Layer 10 of a small transformer language model trained on English Wikipedia (21 layers, counted from 0, width 128).
Take only the direct path to the model's output, skipping the later layers: a vector added to the residual stream pushes a token's score in proportion to its dot product with that token's output vector.

Output vectors of the tokens that the questions are about. A number n stands for (n - 500) times 0.0025.
" charact": 491 449 477 438 754 723 313 548 585 616 518 628 279 509 722 600 591 565 301 577 547 817 951 443 284 633 602 466 456 642 635 677 674 432 769 571 326 603 525 353 441 573 361 629 521 835 516 376 462 697 276 629 477 365 500 685 526 661 438 595 318 454 528 206 721 488 682 430 641 399 539 322 504 783 356 497 631 401 275 574 574 487 565 472 343 289 398 626 484 509 452 534 464 223 579 276 358 409 858 553 462 303 724 500 464 441 644 789 307 496 693 336 648 521 500 436 709 292 767 668 661 514 642 436 668 546 549 253
"°W": 382 591 680 778 487 584 553 504 605 591 275 640 500 476 694 334 754 511 486 565 638 437 414 310 519 636 659 462 405 797 478 602 384 455 487 552 598 435 359 329 526 500 364 545 497 763 665 508 577 507 532 442 611 320 547 496 569 576 697 580 546 432 251 516 769 333 715 387 459 332 493 520 631 772 325 691 477 565 257 579 431 749 423 595 485 559 784 664 417 370 655 580 571 500 548 313 578 459 687 748 556 320 504 491 750 347 468 552 269 399 542 568 558 426 415 356 717 532 652 537 618 573 398 508 457 578 387 552
"ruary": 494 745 561 646 774 523 413 494 220 943 365 851 428 529 704 604 546 438 459 309 518 879 822 611 581 400 478 440 265 652 666 764 378 535 632 608 292 787 224 403 345 564 439 950 537 456 656 553 708 319 494 398 585 322 453 484 462 705 506 639 417 763 595 424 827 224 560 117 574 304 716 421 649 616 417 526 744 735 295 459 643 615 390 486 184 349 413 815 552 511 373 796 769 540 821 326 495 210 865 653 867 179 631 364 756 218 576 444 451 189 488 531 730 179 415 538 779 483 478 853 362 263 404 440 683 511 407 398
"pen": 558 416 623 543 667 709 638 547 405 554 572 505 422 695 730 358 522 815 551 376 642 412 554 483 512 581 558 446 576 571 369 401 628 460 634 435 444 428 630 570 447 646 351 415 516 602 592 653 617 570 386 333 366 280 200 420 282 844 608 662 655 409 305 567 263 564 577 394 516 251 677 448 504 531 726 663 683 425 400 527 432 475 521 380 480 517 375 647 329 400 381 580 578 527 490 448 512 443 714 495 480 361 509 628 700 244 831 486 523 488 210 439 656 427 350 733 966 509 641 680 629 420 577 205 912 610 509 594
"ual": 192 451 495 714 425 470 561 446 500 518 456 434 303 703 742 344 543 569 694 322 509 775 504 446 395 611 533 373 662 849 578 311 712 261 387 802 355 682 516 530 444 829 477 487 520 446 617 403 527 492 624 587 377 605 617 726 356 596 711 618 745 399 376 434 534 449 432 354 484 320 669 424 537 448 525 535 504 430 509 389 488 323 497 655 579 722 484 376 411 690 578 791 583 600 547 412 770 315 573 807 572 286 393 722 598 534 546 729 445 380 581 339 473 528 354 512 804 211 521 480 481 176 406 411 354 440 644 607
" ch": 620 555 499 407 489 498 472 463 507 451 615 627 366 500 403 546 710 376 448 563 497 452 449 437 479 435 500 426 611 541 502 475 478 538 621 428 614 306 456 515 442 505 551 554 503 648 482 492 706 610 262 379 568 696 468 642 445 646 428 558 521 575 575 582 591 470 520 490 521 466 438 560 469 490 578 453 498 380 475 555 599 421 550 609 613 483 462 451 557 545 490 502 398 655 508 459 242 488 450 487 577 411 440 514 517 606 498 530 357 573 518 371 605 477 535 481 394 432 510 538 451 571 520 524 546 374 587 395
"ocrat": 325 581 600 509 640 575 541 328 592 505 115 646 328 746 759 388 558 631 552 491 648 561 518 380 387 414 605 310 442 491 207 496 539 235 425 535 256 350 549 597 616 482 339 455 524 560 628 445 457 438 531 766 608 424 593 564 330 693 628 467 472 259 482 269 767 548 500 414 779 357 484 509 504 428 616 616 676 614 442 353 632 768 497 814 300 435 475 752 516 491 518 631 543 348 710 236 344 667 522 675 599 570 761 313 597 482 500 693 201 335 407 244 698 394 349 563 520 411 595 682 591 232 496 218 543 500 692 405
" day": 315 615 488 625 405 703 563 426 427 587 578 584 699 319 337 337 489 421 460 589 401 469 631 185 273 554 462 427 468 734 384 604 543 585 581 467 278 388 473 391 330 559 461 683 505 390 542 459 609 336 391 398 481 652 557 518 325 602 445 531 379 425 417 306 544 394 580 365 645 532 490 388 651 585 326 435 610 448 306 655 584 493 407 545 608 461 365 520 355 547 479 654 432 356 697 520 673 480 635 430 293 406 620 413 605 511 338 440 520 480 423 426 710 443 665 524 504 485 646 708 490 780 728 413 609 337 631 465
"ern": 354 629 472 553 676 589 496 814 620 404 405 673 515 558 454 573 431 361 575 347 523 470 577 678 415 391 374 315 593 427 614 666 559 340 587 674 492 457 447 347 540 431 492 562 513 368 639 607 412 390 622 737 400 604 588 655 483 801 538 561 612 561 288 654 561 529 563 531 590 205 478 329 300 318 434 455 486 541 516 281 438 497 428 536 308 514 432 661 360 404 598 637 523 681 634 278 287 543 625 577 657 491 496 523 593 514 439 430 596 331 496 423 438 490 444 401 532 496 413 426 465 645 456 265 623 376 430 474
"urg": 422 379 500 807 925 549 421 385 478 508 383 576 313 689 444 607 340 526 246 591 632 491 425 496 580 665 682 407 377 649 592 612 287 327 598 508 305 757 515 342 386 438 327 433 528 516 557 387 596 344 358 428 411 565 441 539 176 637 478 539 521 557 428 608 451 456 586 441 549 460 596 536 375 541 417 585 575 714 509 487 461 621 416 789 230 400 400 496 526 661 483 765 579 475 706 354 666 316 715 574 598 490 695 412 658 291 594 345 491 404 470 469 782 567 361 539 757 635 441 485 529 377 324 315 783 519 487 592
" than": 547 750 518 780 612 714 410 427 631 370 184 649 529 405 824 514 651 542 373 254 652 436 600 491 337 659 451 478 323 648 424 601 677 637 461 477 391 561 526 579 387 524 370 925 504 645 525 260 395 548 313 563 492 325 692 823 728 626 550 747 519 605 156 280 552 266 726 291 288 427 443 352 554 215 591 531 468 433 297 660 428 500 448 651 293 454 478 692 500 375 542 666 640 18 479 525 500 341 631 395 417 375 635 429 630 665 650 638 435 441 579 525 692 379 509 722 666 608 577 583 654 363 694 336 790 522 343 372
"uel": 318 417 583 337 358 835 482 748 374 690 615 500 289 895 713 359 618 657 520 300 505 684 642 722 606 603 543 213 539 541 382 685 666 518 528 634 542 686 292 388 404 509 467 482 489 726 425 440 812 621 330 572 265 481 750 586 410 666 519 709 729 513 295 399 788 382 524 461 512 540 610 349 828 491 644 637 613 599 373 365 409 435 429 617 207 711 645 621 516 540 496 543 402 682 708 373 771 488 549 529 412 297 442 510 496 396 428 657 563 382 500 428 557 426 305 513 744 568 535 592 544 292 326 564 726 592 753 468
"ber": 722 550 554 734 559 489 320 522 451 623 480 559 436 586 610 184 450 493 476 496 866 472 551 563 735 525 423 566 525 704 444 485 534 555 601 847 500 492 357 687 604 640 439 527 513 675 517 563 726 353 423 360 410 451 539 577 706 556 656 638 380 276 508 449 415 528 385 433 692 372 453 416 485 430 623 460 597 533 421 341 352 338 632 466 596 455 755 525 486 667 567 570 634 632 496 371 521 482 642 508 554 430 496 355 538 477 466 320 525 420 347 368 609 326 404 675 738 659 429 615 689 368 307 500 874 557 637 486
"uary": 320 555 479 372 772 459 325 631 561 532 250 649 407 821 448 373 863 598 406 511 314 725 628 176 441 706 347 142 382 527 160 541 884 452 423 686 488 347 331 583 296 689 372 500 530 510 610 527 878 364 666 372 359 734 334 515 136 652 444 758 208 676 424 271 641 348 766 449 505 474 578 454 791 511 369 640 798 525 642 397 560 440 367 539 447 658 337 607 561 624 509 759 513 316 724 330 548 390 796 366 519 405 542 657 661 547 477 579 399 122 505 506 338 524 385 421 627 154 758 461 337 237 573 475 472 626 810 158
"ies": 484 639 462 652 656 623 646 280 518 746 195 583 650 508 370 472 195 614 442 653 325 362 557 604 376 738 375 447 586 455 489 512 519 391 266 757 365 548 592 346 459 488 598 561 538 619 465 369 594 489 472 615 628 619 667 527 725 536 428 261 566 418 751 321 376 381 458 531 725 173 500 240 446 431 469 402 492 542 517 500 619 584 426 530 515 383 541 723 648 461 644 355 529 395 382 453 445 485 540 823 519 369 758 642 575 476 511 765 381 345 412 662 373 551 485 640 579 432 612 478 585 476 335 307 419 537 478 462
"he": 489 424 467 432 579 750 626 390 572 481 556 428 824 485 374 581 643 601 641 489 519 734 455 496 534 430 341 344 315 433 398 561 443 482 511 619 479 262 527 467 425 515 721 582 499 648 526 478 282 161 398 531 456 640 709 549 591 675 516 469 379 397 266 466 365 457 711 507 685 493 430 410 346 600 518 462 609 590 646 281 619 392 432 582 517 742 607 507 414 410 386 483 583 522 460 654 510 420 395 473 564 429 322 386 619 507 710 496 793 507 340 449 643 406 446 742 492 665 564 473 679 386 596 424 539 520 520 413
"ress": 389 460 538 278 623 379 547 516 553 435 547 505 645 568 483 543 436 866 360 279 500 747 698 259 698 380 424 372 700 620 550 417 598 594 469 537 446 656 333 300 465 610 634 685 496 683 644 685 415 488 458 493 401 289 561 516 331 397 689 287 522 610 221 392 736 294 426 529 718 307 633 408 447 815 630 563 630 793 395 735 496 641 448 793 365 660 480 531 367 757 583 488 255 615 611 559 461 283 395 693 535 454 596 582 634 432 440 386 523 386 690 455 500 322 543 552 463 644 672 453 492 343 511 301 491 387 477 360
" this": 462 570 446 424 490 608 450 488 522 369 374 405 406 494 576 412 547 766 419 409 649 389 547 419 485 537 424 497 530 465 399 597 569 509 494 359 457 547 595 316 474 619 457 648 522 491 546 494 398 552 410 471 557 698 483 586 438 552 487 715 539 677 340 532 612 520 514 482 406 521 486 531 479 632 494 647 413 438 248 394 571 417 534 377 477 512 444 497 424 473 452 482 508 441 640 265 575 232 623 401 448 470 377 230 518 422 453 655 304 528 549 318 463 560 703 714 623 447 581 561 508 416 625 632 474 350 520 371

Each question shows what one neuron of this layer's MLP adds at an activation of 1. A number n stands for (n - 500) times 0.00093.

n232: 568 393 479 399 643 475 527 506 650 523 369 295 399 510 437 612 379 698 463 516 580 494 644 506 411 580 558 560 434 578 349 582 417 432 613 615 391 602 354 573 426 464 656 439 353 544 412 462 719 521 537 461 544 354 633 733 618 364 650 534 616 521 555 697 471 612 448 450 636 497 507 410 249 324 367 618 422 463 590 519 491 556 550 552 414 401 290 385 616 535 572 686 386 458 455 347 413 554 410 433 594 482 487 560 641 280 511 320 598 676 561 352 500 439 591 556 418 420 568 500 467 340 601 605 479 396 590 601
Pushed up most: "urg"

n224: 478 547 580 471 626 598 497 577 659 462 561 456 420 424 558 652 423 556 508 469 536 587 567 346 382 444 447 543 534 558 332 508 545 799 512 353 450 445 588 543 405 421 533 397 677 471 548 429 494 512 426 457 624 608 604 251 530 635 483 467 506 513 663 346 538 520 677 535 518 545 376 467 546 469 475 265 295 416 484 506 611 701 208 560 549 368 552 394 361 494 454 553 438 572 438 383 530 546 482 674 561 529 657 378 330 362 506 334 363 268 435 464 474 432 638 583 472 381 536 548 329 413 680 584 523 360 471 436
Pushed up most: " day"

n137: 497 304 368 364 541 509 428 667 449 463 495 412 643 378 454 421 460 643 525 445 576 608 524 544 571 407 409 615 549 241 533 544 423 649 450 410 598 673 431 491 557 529 503 477 422 379 509 580 681 608 532 412 648 497 551 338 422 399 547 547 392 374 511 596 484 661 470 407 390 473 439 503 437 473 558 455 329 411 352 428 500 690 567 409 716 569 581 448 626 564 551 618 471 417 488 387 575 468 601 582 443 328 558 518 486 581 530 528 604 564 544 304 581 371 464 624 315 429 625 216 425 527 509 705 349 553 422 461
Pushed up most: " this"

n301: 443 544 525 537 403 259 515 457 573 436 479 662 438 554 693 354 526 541 696 431 611 583 591 751 605 370 533 581 513 571 552 497 542 430 617 528 292 348 513 405 466 572 510 506 448 628 375 556 564 396 573 423 722 559 408 378 468 537 449 685 526 486 473 528 383 524 596 744 670 413 552 439 321 699 434 239 554 529 570 429 529 684 452 595 566 460 553 669 602 427 477 708 282 639 404 463 436 691 416 385 552 593 389 415 500 605 503 585 432 226 402 362 519 472 386 329 317 429 456 443 598 522 662 285 478 529 506 480
Which of these tokens does it push down most? " than"

n25: 483 597 553 333 503 332 528 581 641 463 553 369 467 510 529 497 592 604 529 689 257 488 361 476 436 485 553 487 507 494 672 468 666 346 538 466 458 515 420 667 555 335 434 497 587 567 412 375 433 637 519 405 238 546 369 708 641 466 340 563 439 589 560 297 394 461 506 419 611 378 493 411 464 393 343 645 477 567 649 615 328 324 469 379 428 503 466 594 448 628 451 457 448 615 299 596 407 718 730 569 549 531 607 442 364 657 509 692 382 542 431 522 609 519 455 578 464 534 581 671 530 567 497 523 702 752 583 402
Pushed up most: " charact"

n102: 606 365 704 555 563 539 423 656 544 503 429 468 514 437 573 555 348 704 497 646 511 568 497 566 555 586 523 542 548 659 492 397 508 477 589 583 500 521 486 438 479 415 484 554 506 487 665 446 587 330 788 563 399 475 398 470 467 428 566 437 591 524 720 594 491 643 674 607 432 368 562 481 472 567 635 595 486 538 421 467 557 459 370 465 368 442 423 482 524 506 630 545 429 390 554 524 588 566 407 389 492 582 651 519 625 679 490 558 404 458 524 383 289 465 414 436 441 408 381 571 572 522 698 576 513 492 426 578
Which of these tokens does it push down most? "he"

n115: 399 591 639 475 456 497 655 493 465 581 506 490 625 719 628 527 454 702 491 477 459 531 513 491 623 470 431 249 474 602 321 597 440 413 475 459 479 429 519 454 475 425 446 522 386 418 632 192 743 399 361 346 552 556 377 378 778 441 389 586 370 618 554 465 383 585 503 622 465 455 556 417 419 836 451 580 628 417 394 548 503 548 542 520 503 497 531 581 414 355 477 472 427 553 361 569 667 562 506 345 539 556 650 497 319 402 609 578 357 443 303 548 462 516 493 579 651 528 611 331 675 506 557 526 703 367 422 703
Pushed up most: "pen"

n34: 582 448 679 478 479 483 732 453 557 213 579 455 584 569 718 431 463 613 615 487 468 620 543 613 355 536 463 417 527 716 503 388 363 338 519 538 388 446 493 588 465 664 607 568 284 466 319 334 601 657 539 626 628 527 531 525 477 673 540 474 520 537 528 465 507 591 624 322 510 295 603 562 530 370 588 593 225 343 483 279 576 779 369 590 389 781 478 558 652 503 553 525 514 469 524 471 780 509 652 488 547 478 396 513 567 346 644 507 479 516 562 395 542 633 477 623 627 453 473 418 562 343 493 544 462 461 545 674
Pushed up most: "ual"

n51: 513 302 679 644 563 375 421 516 510 474 544 656 558 457 516 515 247 364 384 397 718 491 452 497 406 709 509 337 474 558 618 353 465 572 596 337 344 491 500 455 530 589 531 327 723 440 626 490 491 503 388 500 565 561 310 401 465 500 359 372 564 598 571 583 664 572 578 184 425 630 643 491 548 561 565 548 441 610 445 651 418 590 449 490 532 476 488 390 509 406 267 466 575 341 448 512 547 497 484 524 596 521 609 637 509 290 549 630 423 683 466 657 620 578 468 426 574 594 554 538 742 434 467 490 627 313 451 693
Pushed up most: "urg"

n109: 662 500 528 668 351 588 661 465 513 409 600 396 437 617 497 474 236 445 540 538 372 533 447 442 521 489 609 189 557 578 494 472 405 370 439 585 415 563 646 605 601 518 479 549 403 468 493 577 368 562 488 550 373 446 606 578 397 621 610 402 550 373 532 251 513 538 531 564 540 466 564 522 503 509 595 587 455 367 638 401 491 553 617 448 554 323 239 656 318 529 544 548 359 532 490 596 630 688 500 395 415 557 655 362 524 500 424 569 490 423 372 540 545 436 402 315 358 586 438 445 750 488 516 430 494 433 725 724
Pushed up most: "ocrat"

n143: 312 384 855 412 477 516 476 542 664 490 386 537 558 424 529 497 627 708 646 464 544 458 458 633 406 556 462 647 684 534 445 375 377 493 528 568 437 793 532 743 533 475 703 429 551 383 537 493 424 373 503 636 384 396 524 665 519 401 403 535 615 616 320 435 480 437 544 394 528 481 674 386 612 394 445 466 560 352 346 418 310 245 459 427 351 488 497 531 433 484 442 558 445 523 451 460 392 421 500 566 705 326 596 587 552 597 477 530 366 481 537 560 491 581 275 497 406 546 647 409 380 547 507 406 521 497 313 548
Which three tokens does it push up most, strongest first? "ual", " than", "ern"

n54: 396 556 494 476 551 425 659 596 576 429 524 452 668 310 558 575 448 497 607 671 536 617 437 566 486 309 405 414 448 385 468 503 418 619 612 282 481 470 372 535 381 472 573 358 394 457 443 357 576 367 425 514 598 456 419 312 509 561 537 404 509 519 529 506 299 511 387 598 392 648 482 307 400 517 596 454 634 576 491 395 500 539 778 491 404 517 676 456 535 553 549 423 525 518 521 627 497 432 531 473 414 443 525 563 547 683 573 326 485 658 444 511 378 606 289 461 483 476 554 475 521 387 464 304 619 520 527 413
Pushed up most: "he"

n53: 475 550 520 554 628 461 615 451 465 519 486 409 421 372 399 647 448 474 428 335 406 457 666 703 560 599 411 557 707 584 455 289 577 372 594 474 520 555 458 427 585 695 435 456 503 271 604 331 524 608 441 477 561 564 471 682 485 422 681 583 539 589 536 611 469 622 488 713 634 566 684 440 415 497 622 474 334 449 376 428 414 424 449 591 469 546 717 516 546 454 609 575 684 577 648 431 587 557 617 576 427 477 260 542 378 448 451 554 516 681 473 557 413 488 555 649 591 566 400 556 409 455 415 439 514 671 393 485
Pushed up most: "ual"

n4: 484 461 493 366 562 576 584 471 375 497 408 549 465 343 487 637 387 288 598 561 741 461 519 541 578 468 442 510 650 588 364 400 483 690 324 534 541 521 547 487 473 494 336 396 535 630 583 535 466 413 728 629 432 458 434 582 491 594 354 270 664 729 567 583 500 435 450 644 562 588 378 444 411 579 455 517 559 403 552 500 722 537 540 484 526 394 509 627 482 352 563 682 348 400 636 376 509 443 531 367 639 675 711 513 433 719 606 477 583 433 627 609 506 546 618 327 497 305 361 400 510 447 585 458 452 451 324 596
Which two tokens does it push up most, strongest first? "ern", "ies"

n265: 579 560 496 563 454 458 399 196 568 500 602 520 500 434 422 515 562 488 409 503 497 424 583 612 524 447 553 510 477 644 590 506 515 384 712 491 549 601 414 477 397 441 394 649 471 584 627 402 277 512 494 273 651 292 470 576 535 651 494 453 675 693 559 407 408 542 575 507 516 452 503 500 612 651 529 730 510 522 536 386 645 325 592 420 387 472 537 368 540 568 660 472 312 376 683 325 297 390 826 512 545 546 490 615 432 725 378 473 379 417 519 500 528 347 468 399 523 503 618 513 610 469 669 366 594 641 423 355
Pushed up most: " charact"

n299: 293 529 385 282 455 661 559 369 562 554 267 545 497 481 484 584 541 554 528 650 437 564 599 474 389 427 542 515 432 541 447 503 633 328 560 343 698 468 371 575 485 583 512 640 349 558 387 437 470 648 617 395 721 459 471 401 656 479 588 488 359 686 580 524 414 396 660 353 464 558 576 783 454 553 456 355 519 597 576 692 603 374 293 551 431 391 406 467 638 450 537 547 586 428 487 385 527 424 634 396 472 479 378 423 485 457 634 474 371 457 295 527 467 443 587 234 379 491 492 512 590 561 474 509 535 446 500 481
Which of these tokens does it push down most? "ber"

n40: 603 561 376 364 636 619 393 405 480 315 551 594 535 481 393 298 706 500 426 532 482 586 519 523 530 477 411 215 494 485 534 562 643 477 473 350 354 381 516 497 400 645 485 488 569 635 438 554 697 594 546 373 433 370 482 409 478 677 486 245 509 610 535 464 490 532 429 511 429 323 540 441 397 641 617 728 607 592 452 417 383 343 703 204 383 572 518 554 358 440 481 461 507 468 500 578 472 512 519 453 497 312 587 394 608 429 599 386 431 434 399 340 627 512 321 612 475 512 609 518 620 482 685 525 533 622 587 516
Which three tokens does it push up most, strongest first? "pen", "uary", " charact"

n283: 487 497 486 314 429 578 488 364 583 461 503 497 582 545 503 424 570 497 520 497 375 518 544 362 601 506 537 547 383 536 544 557 500 739 661 419 531 566 624 490 453 394 549 515 425 608 259 541 534 642 558 450 520 402 565 534 494 647 589 721 354 380 540 439 323 441 610 418 383 472 510 389 447 588 554 440 390 463 548 717 481 490 374 500 639 464 575 297 631 351 475 473 547 462 513 722 515 663 574 538 441 518 426 531 389 719 432 569 654 701 540 580 361 534 585 339 440 767 587 460 682 482 594 481 500 622 159 629
Pushed up most: " than"

n287: 458 468 569 485 510 528 586 588 660 464 358 438 509 219 491 547 589 424 511 730 253 547 375 434 355 463 377 378 689 592 500 404 589 577 372 614 473 577 562 380 562 497 476 476 497 544 461 440 393 571 588 648 600 573 418 463 639 494 405 368 254 695 690 461 577 441 574 418 463 314 597 377 509 459 468 483 771 417 529 491 482 601 613 435 453 452 506 274 503 443 509 557 553 462 621 440 333 355 404 555 584 649 403 462 521 544 472 575 412 588 494 601 548 509 396 513 399 462 579 610 387 567 597 487 648 195 339 579
Which of these tokens does it push down most? "uel"

n50: 493 432 446 599 476 490 450 464 437 314 381 517 487 405 487 442 407 332 342 467 615 540 628 515 602 631 407 529 596 466 703 376 518 530 513 418 486 656 672 553 300 478 423 532 523 445 483 264 532 407 535 376 402 590 349 447 581 330 359 603 236 392 651 525 402 454 481 500 397 640 353 564 360 543 579 664 419 320 490 364 387 370 507 418 447 678 597 450 503 437 310 384 357 520 530 622 393 450 248 521 405 593 437 307 462 588 686 541 346 561 564 494 374 398 631 380 543 336 556 574 476 564 524 304 614 411 719 507
Which two tokens does it push up most, strongest first? " this", " ch"

n160: 487 579 490 494 383 390 605 589 474 532 481 776 596 355 546 537 515 385 405 466 494 448 766 326 529 350 539 524 583 582 341 461 397 550 604 465 490 532 430 528 546 479 545 494 454 620 627 512 410 376 518 650 555 550 546 493 312 474 433 479 679 507 551 473 566 614 446 420 398 409 474 301 488 506 485 487 399 542 528 394 371 484 704 389 574 541 643 437 622 447 353 535 513 326 578 415 473 497 425 688 317 334 412 396 482 753 530 503 513 568 277 449 441 461 705 635 647 332 703 551 535 539 472 336 463 545 541 577
Pushed up most: " day"

n7: 576 566 599 660 603 539 363 338 439 440 383 487 539 463 464 389 500 528 532 539 625 567 449 385 412 608 644 487 490 687 474 512 394 692 406 562 535 671 401 380 476 747 447 512 484 731 727 533 601 439 622 424 411 419 473 483 605 417 403 459 468 321 533 438 520 497 465 347 585 475 521 453 420 358 549 737 553 260 457 192 560 490 671 467 562 604 491 490 470 598 506 558 627 565 647 500 544 421 513 296 529 579 466 567 509 503 436 393 426 320 350 601 571 672 571 497 610 649 497 585 214 491 201 448 488 581 494 552
Which two tokens does it push up most, strongest first? "ber", "ruary"

n240: 450 740 721 442 386 518 465 488 516 516 642 551 506 696 494 305 646 491 436 512 557 517 592 680 569 467 517 583 518 439 445 436 416 330 684 359 357 625 458 509 615 376 542 512 402 591 468 481 599 287 607 587 637 534 575 523 548 559 711 689 363 487 573 547 431 517 215 503 359 442 347 614 366 662 574 497 494 392 587 428 380 398 419 599 682 354 491 493 584 602 347 354 435 463 322 465 591 468 479 454 497 526 513 390 512 460 409 659 522 525 455 488 609 464 604 574 395 549 481 542 506 665 608 444 503 616 439 561
Pushed up most: "ber"

n169: 419 483 676 522 544 471 366 474 503 493 592 639 526 503 533 705 381 630 452 483 433 553 709 509 423 461 392 732 625 534 304 476 461 615 513 484 440 238 581 672 611 532 627 326 582 583 490 483 580 386 370 352 852 513 549 507 529 692 512 404 516 514 657 528 392 540 494 586 584 562 622 326 484 526 599 580 554 465 517 429 603 332 451 663 434 584 344 500 308 221 454 600 357 543 430 559 435 550 474 695 549 382 605 533 694 373 482 370 476 385 478 452 352 446 477 658 589 364 438 571 364 680 622 453 478 430 384 589
Which two tokens does it push up most, strongest first? "pen", "ies"

n319: 446 605 605 543 490 332 472 629 479 377 470 312 457 452 530 503 680 328 689 623 727 503 628 524 596 566 404 408 586 544 546 622 452 432 586 601 336 393 572 367 559 338 494 306 389 439 603 460 535 609 414 674 451 550 643 553 595 620 494 574 350 496 373 583 571 565 568 474 616 340 504 387 539 530 460 697 273 448 611 503 587 758 647 456 437 349 535 592 665 517 490 579 616 386 594 412 481 503 701 555 605 509 574 773 339 525 595 627 507 473 548 587 240 634 553 545 477 562 541 358 435 610 446 303 618 465 318 477
Pushed up most: "ern"

n194: 479 413 463 500 538 628 490 619 475 639 558 545 710 462 656 487 275 353 460 480 205 421 520 540 589 426 596 483 680 221 426 543 632 649 578 752 551 612 593 575 301 562 398 445 570 560 367 322 606 570 471 608 572 684 392 431 573 536 466 365 313 345 497 432 389 664 701 534 573 523 443 490 685 419 429 619 535 417 466 181 510 440 514 486 381 481 343 544 545 442 372 510 629 548 431 584 407 337 321 522 584 481 547 628 423 514 633 489 539 437 536 480 387 677 537 461 439 379 633 550 402 579 590 363 440 769 494 490
Which three tokens does it push up most, strongest first? "ies", "uary", " charact"

n105: 365 473 594 382 558 408 534 437 643 486 479 408 284 422 371 478 493 452 464 593 490 618 487 470 460 431 500 526 517 274 589 631 696 765 391 582 397 572 497 540 515 586 628 659 589 352 493 577 603 559 414 544 665 450 435 525 425 528 397 526 552 568 294 249 493 629 326 343 393 712 479 571 602 516 444 321 452 419 567 578 425 232 297 661 387 447 497 457 556 577 576 641 395 292 601 494 471 297 373 521 490 541 592 474 333 457 455 651 486 469 388 532 323 586 322 552 606 609 609 597 415 687 578 503 447 641 481 708
Pushed up most: "uary"

n104: 497 484 573 401 438 395 297 551 608 385 439 513 606 490 356 533 358 488 376 324 367 395 421 497 449 341 459 503 452 561 545 440 497 448 383 473 472 476 437 416 455 604 587 506 620 649 474 529 625 554 330 479 507 477 377 493 428 338 453 313 427 681 500 399 536 506 491 334 506 629 273 394 319 401 593 469 530 456 578 478 347 530 649 513 327 336 442 473 560 555 401 491 503 500 484 603 503 892 481 438 424 663 565 271 604 206 549 702 334 374 630 450 451 441 490 603 615 386 620 410 533 338 477 568 464 565 421 414
Which of these tokens does it push down most? "ual"

n78: 355 645 554 488 721 641 456 571 536 456 597 525 466 541 454 494 460 438 358 488 369 656 402 419 451 419 646 436 522 587 469 481 452 522 435 600 444 465 503 481 722 526 714 405 488 426 516 401 515 342 568 538 409 726 543 552 533 462 579 455 412 450 475 450 494 469 542 121 566 464 490 732 506 332 438 585 513 569 591 542 497 593 519 510 534 611 517 576 506 512 421 704 692 379 637 380 283 613 524 449 671 456 582 558 494 395 426 576 465 368 589 653 462 622 479 555 703 558 442 650 291 353 661 512 538 434 643 451
Which three tokens does it push up most, strongest first? "uary", "ruary", "ocrat"

n216: 532 475 584 418 543 367 390 447 500 435 350 536 556 522 651 497 688 330 436 486 558 483 385 548 599 306 529 552 641 423 531 712 526 536 534 308 773 353 375 557 569 362 367 395 580 791 671 319 545 470 439 384 321 475 352 530 375 621 561 579 333 557 410 470 504 523 473 484 486 514 27 448 500 630 525 579 431 362 454 669 731 529 559 518 429 430 483 553 606 433 678 614 701 475 439 333 635 400 579 467 486 630 399 622 534 545 623 558 613 480 687 414 352 674 574 294 514 626 481 672 562 706 420 585 398 531 563 475
Pushed up most: "°W"

n73: 556 475 649 620 534 176 491 506 436 475 533 418 500 168 460 500 405 535 431 549 450 457 603 478 397 478 417 524 360 480 500 421 481 225 488 529 589 448 680 433 440 413 420 673 624 573 500 436 539 329 612 551 439 423 506 558 599 532 533 645 434 424 634 658 553 537 562 497 616 350 481 732 482 518 314 513 422 417 398 485 622 456 519 576 524 561 471 435 486 408 337 566 423 488 478 436 616 474 488 576 672 491 487 594 729 412 505 525 519 496 506 408 628 482 682 649 722 546 372 607 600 423 531 629 626 473 549 345
Which of these tokens does it push down most? "uel"

n305: 490 435 654 438 723 318 497 522 510 442 483 581 440 568 446 638 294 640 380 371 466 462 538 696 598 586 687 566 673 628 534 381 743 452 448 509 714 485 453 573 409 693 345 533 559 439 562 481 386 583 479 488 610 557 456 476 429 524 655 475 450 558 373 440 551 333 384 507 648 481 557 466 503 607 393 497 503 546 468 522 589 579 507 493 285 701 476 446 497 557 491 548 393 624 318 590 682 512 519 430 269 485 366 494 398 473 483 484 595 526 326 294 542 546 509 507 339 417 534 451 610 343 613 595 459 713 372 503
Which two tokens does it push up most, strongest first? "ress", "ual"

n195: 538 391 582 573 555 565 521 456 533 423 531 455 371 651 720 529 462 723 679 632 433 474 525 491 359 543 523 363 280 334 612 325 682 420 494 638 476 414 540 610 444 428 473 575 379 416 455 355 494 368 449 485 444 516 600 507 410 359 414 494 494 428 402 350 359 494 283 468 430 574 560 580 397 366 437 497 394 476 389 512 350 516 603 409 579 545 604 426 388 579 444 750 533 541 424 554 343 441 571 424 295 639 560 460 470 570 632 464 568 620 643 442 317 585 509 556 368 459 397 595 606 729 622 364 559 600 479 406
Pushed up most: " than"

n175: 477 442 462 485 571 660 417 572 297 354 531 412 383 642 349 383 560 515 682 506 558 465 597 445 550 511 511 525 711 491 415 486 431 426 433 383 510 577 630 468 515 437 488 545 319 535 383 564 439 462 433 595 654 700 479 497 354 497 583 607 652 702 385 681 455 685 460 518 528 584 607 592 447 607 740 316 435 334 478 383 525 431 517 627 494 470 398 422 580 471 497 527 477 255 436 434 420 485 522 526 794 408 359 466 395 402 398 458 428 844 619 540 473 631 575 566 497 568 565 414 442 610 455 519 627 338 333 613
Pushed up most: " this"

n206: 590 600 579 611 438 735 732 591 545 709 294 475 388 522 497 441 369 550 525 488 544 443 593 492 360 456 633 470 576 557 428 456 519 270 403 399 451 600 521 674 650 398 588 430 644 466 688 436 568 565 655 506 510 454 480 481 545 630 459 559 305 536 464 395 435 506 450 568 598 467 519 518 554 491 409 523 640 624 562 449 571 484 308 534 427 592 488 731 517 589 660 500 484 331 506 477 586 446 399 638 548 583 526 328 509 526 565 597 358 433 579 304 599 556 464 427 649 500 570 618 325 408 637 381 346 547 560 394
Pushed up most: "ocrat"

n0: 375 507 552 525 604 530 526 595 464 486 531 538 429 590 679 544 476 582 457 517 428 465 372 475 312 537 633 423 469 551 369 488 675 611 670 445 412 401 653 592 484 513 628 419 671 381 640 326 454 481 441 411 295 398 525 424 593 490 537 526 848 489 388 623 694 673 474 271 589 807 565 712 466 534 527 450 458 460 438 530 424 430 668 731 340 452 542 286 612 370 527 445 615 723 370 667 639 401 457 569 604 401 734 510 381 543 530 514 605 469 526 563 377 546 466 588 642 424 464 718 538 645 632 411 567 497 343 372
Pushed up most: "pen"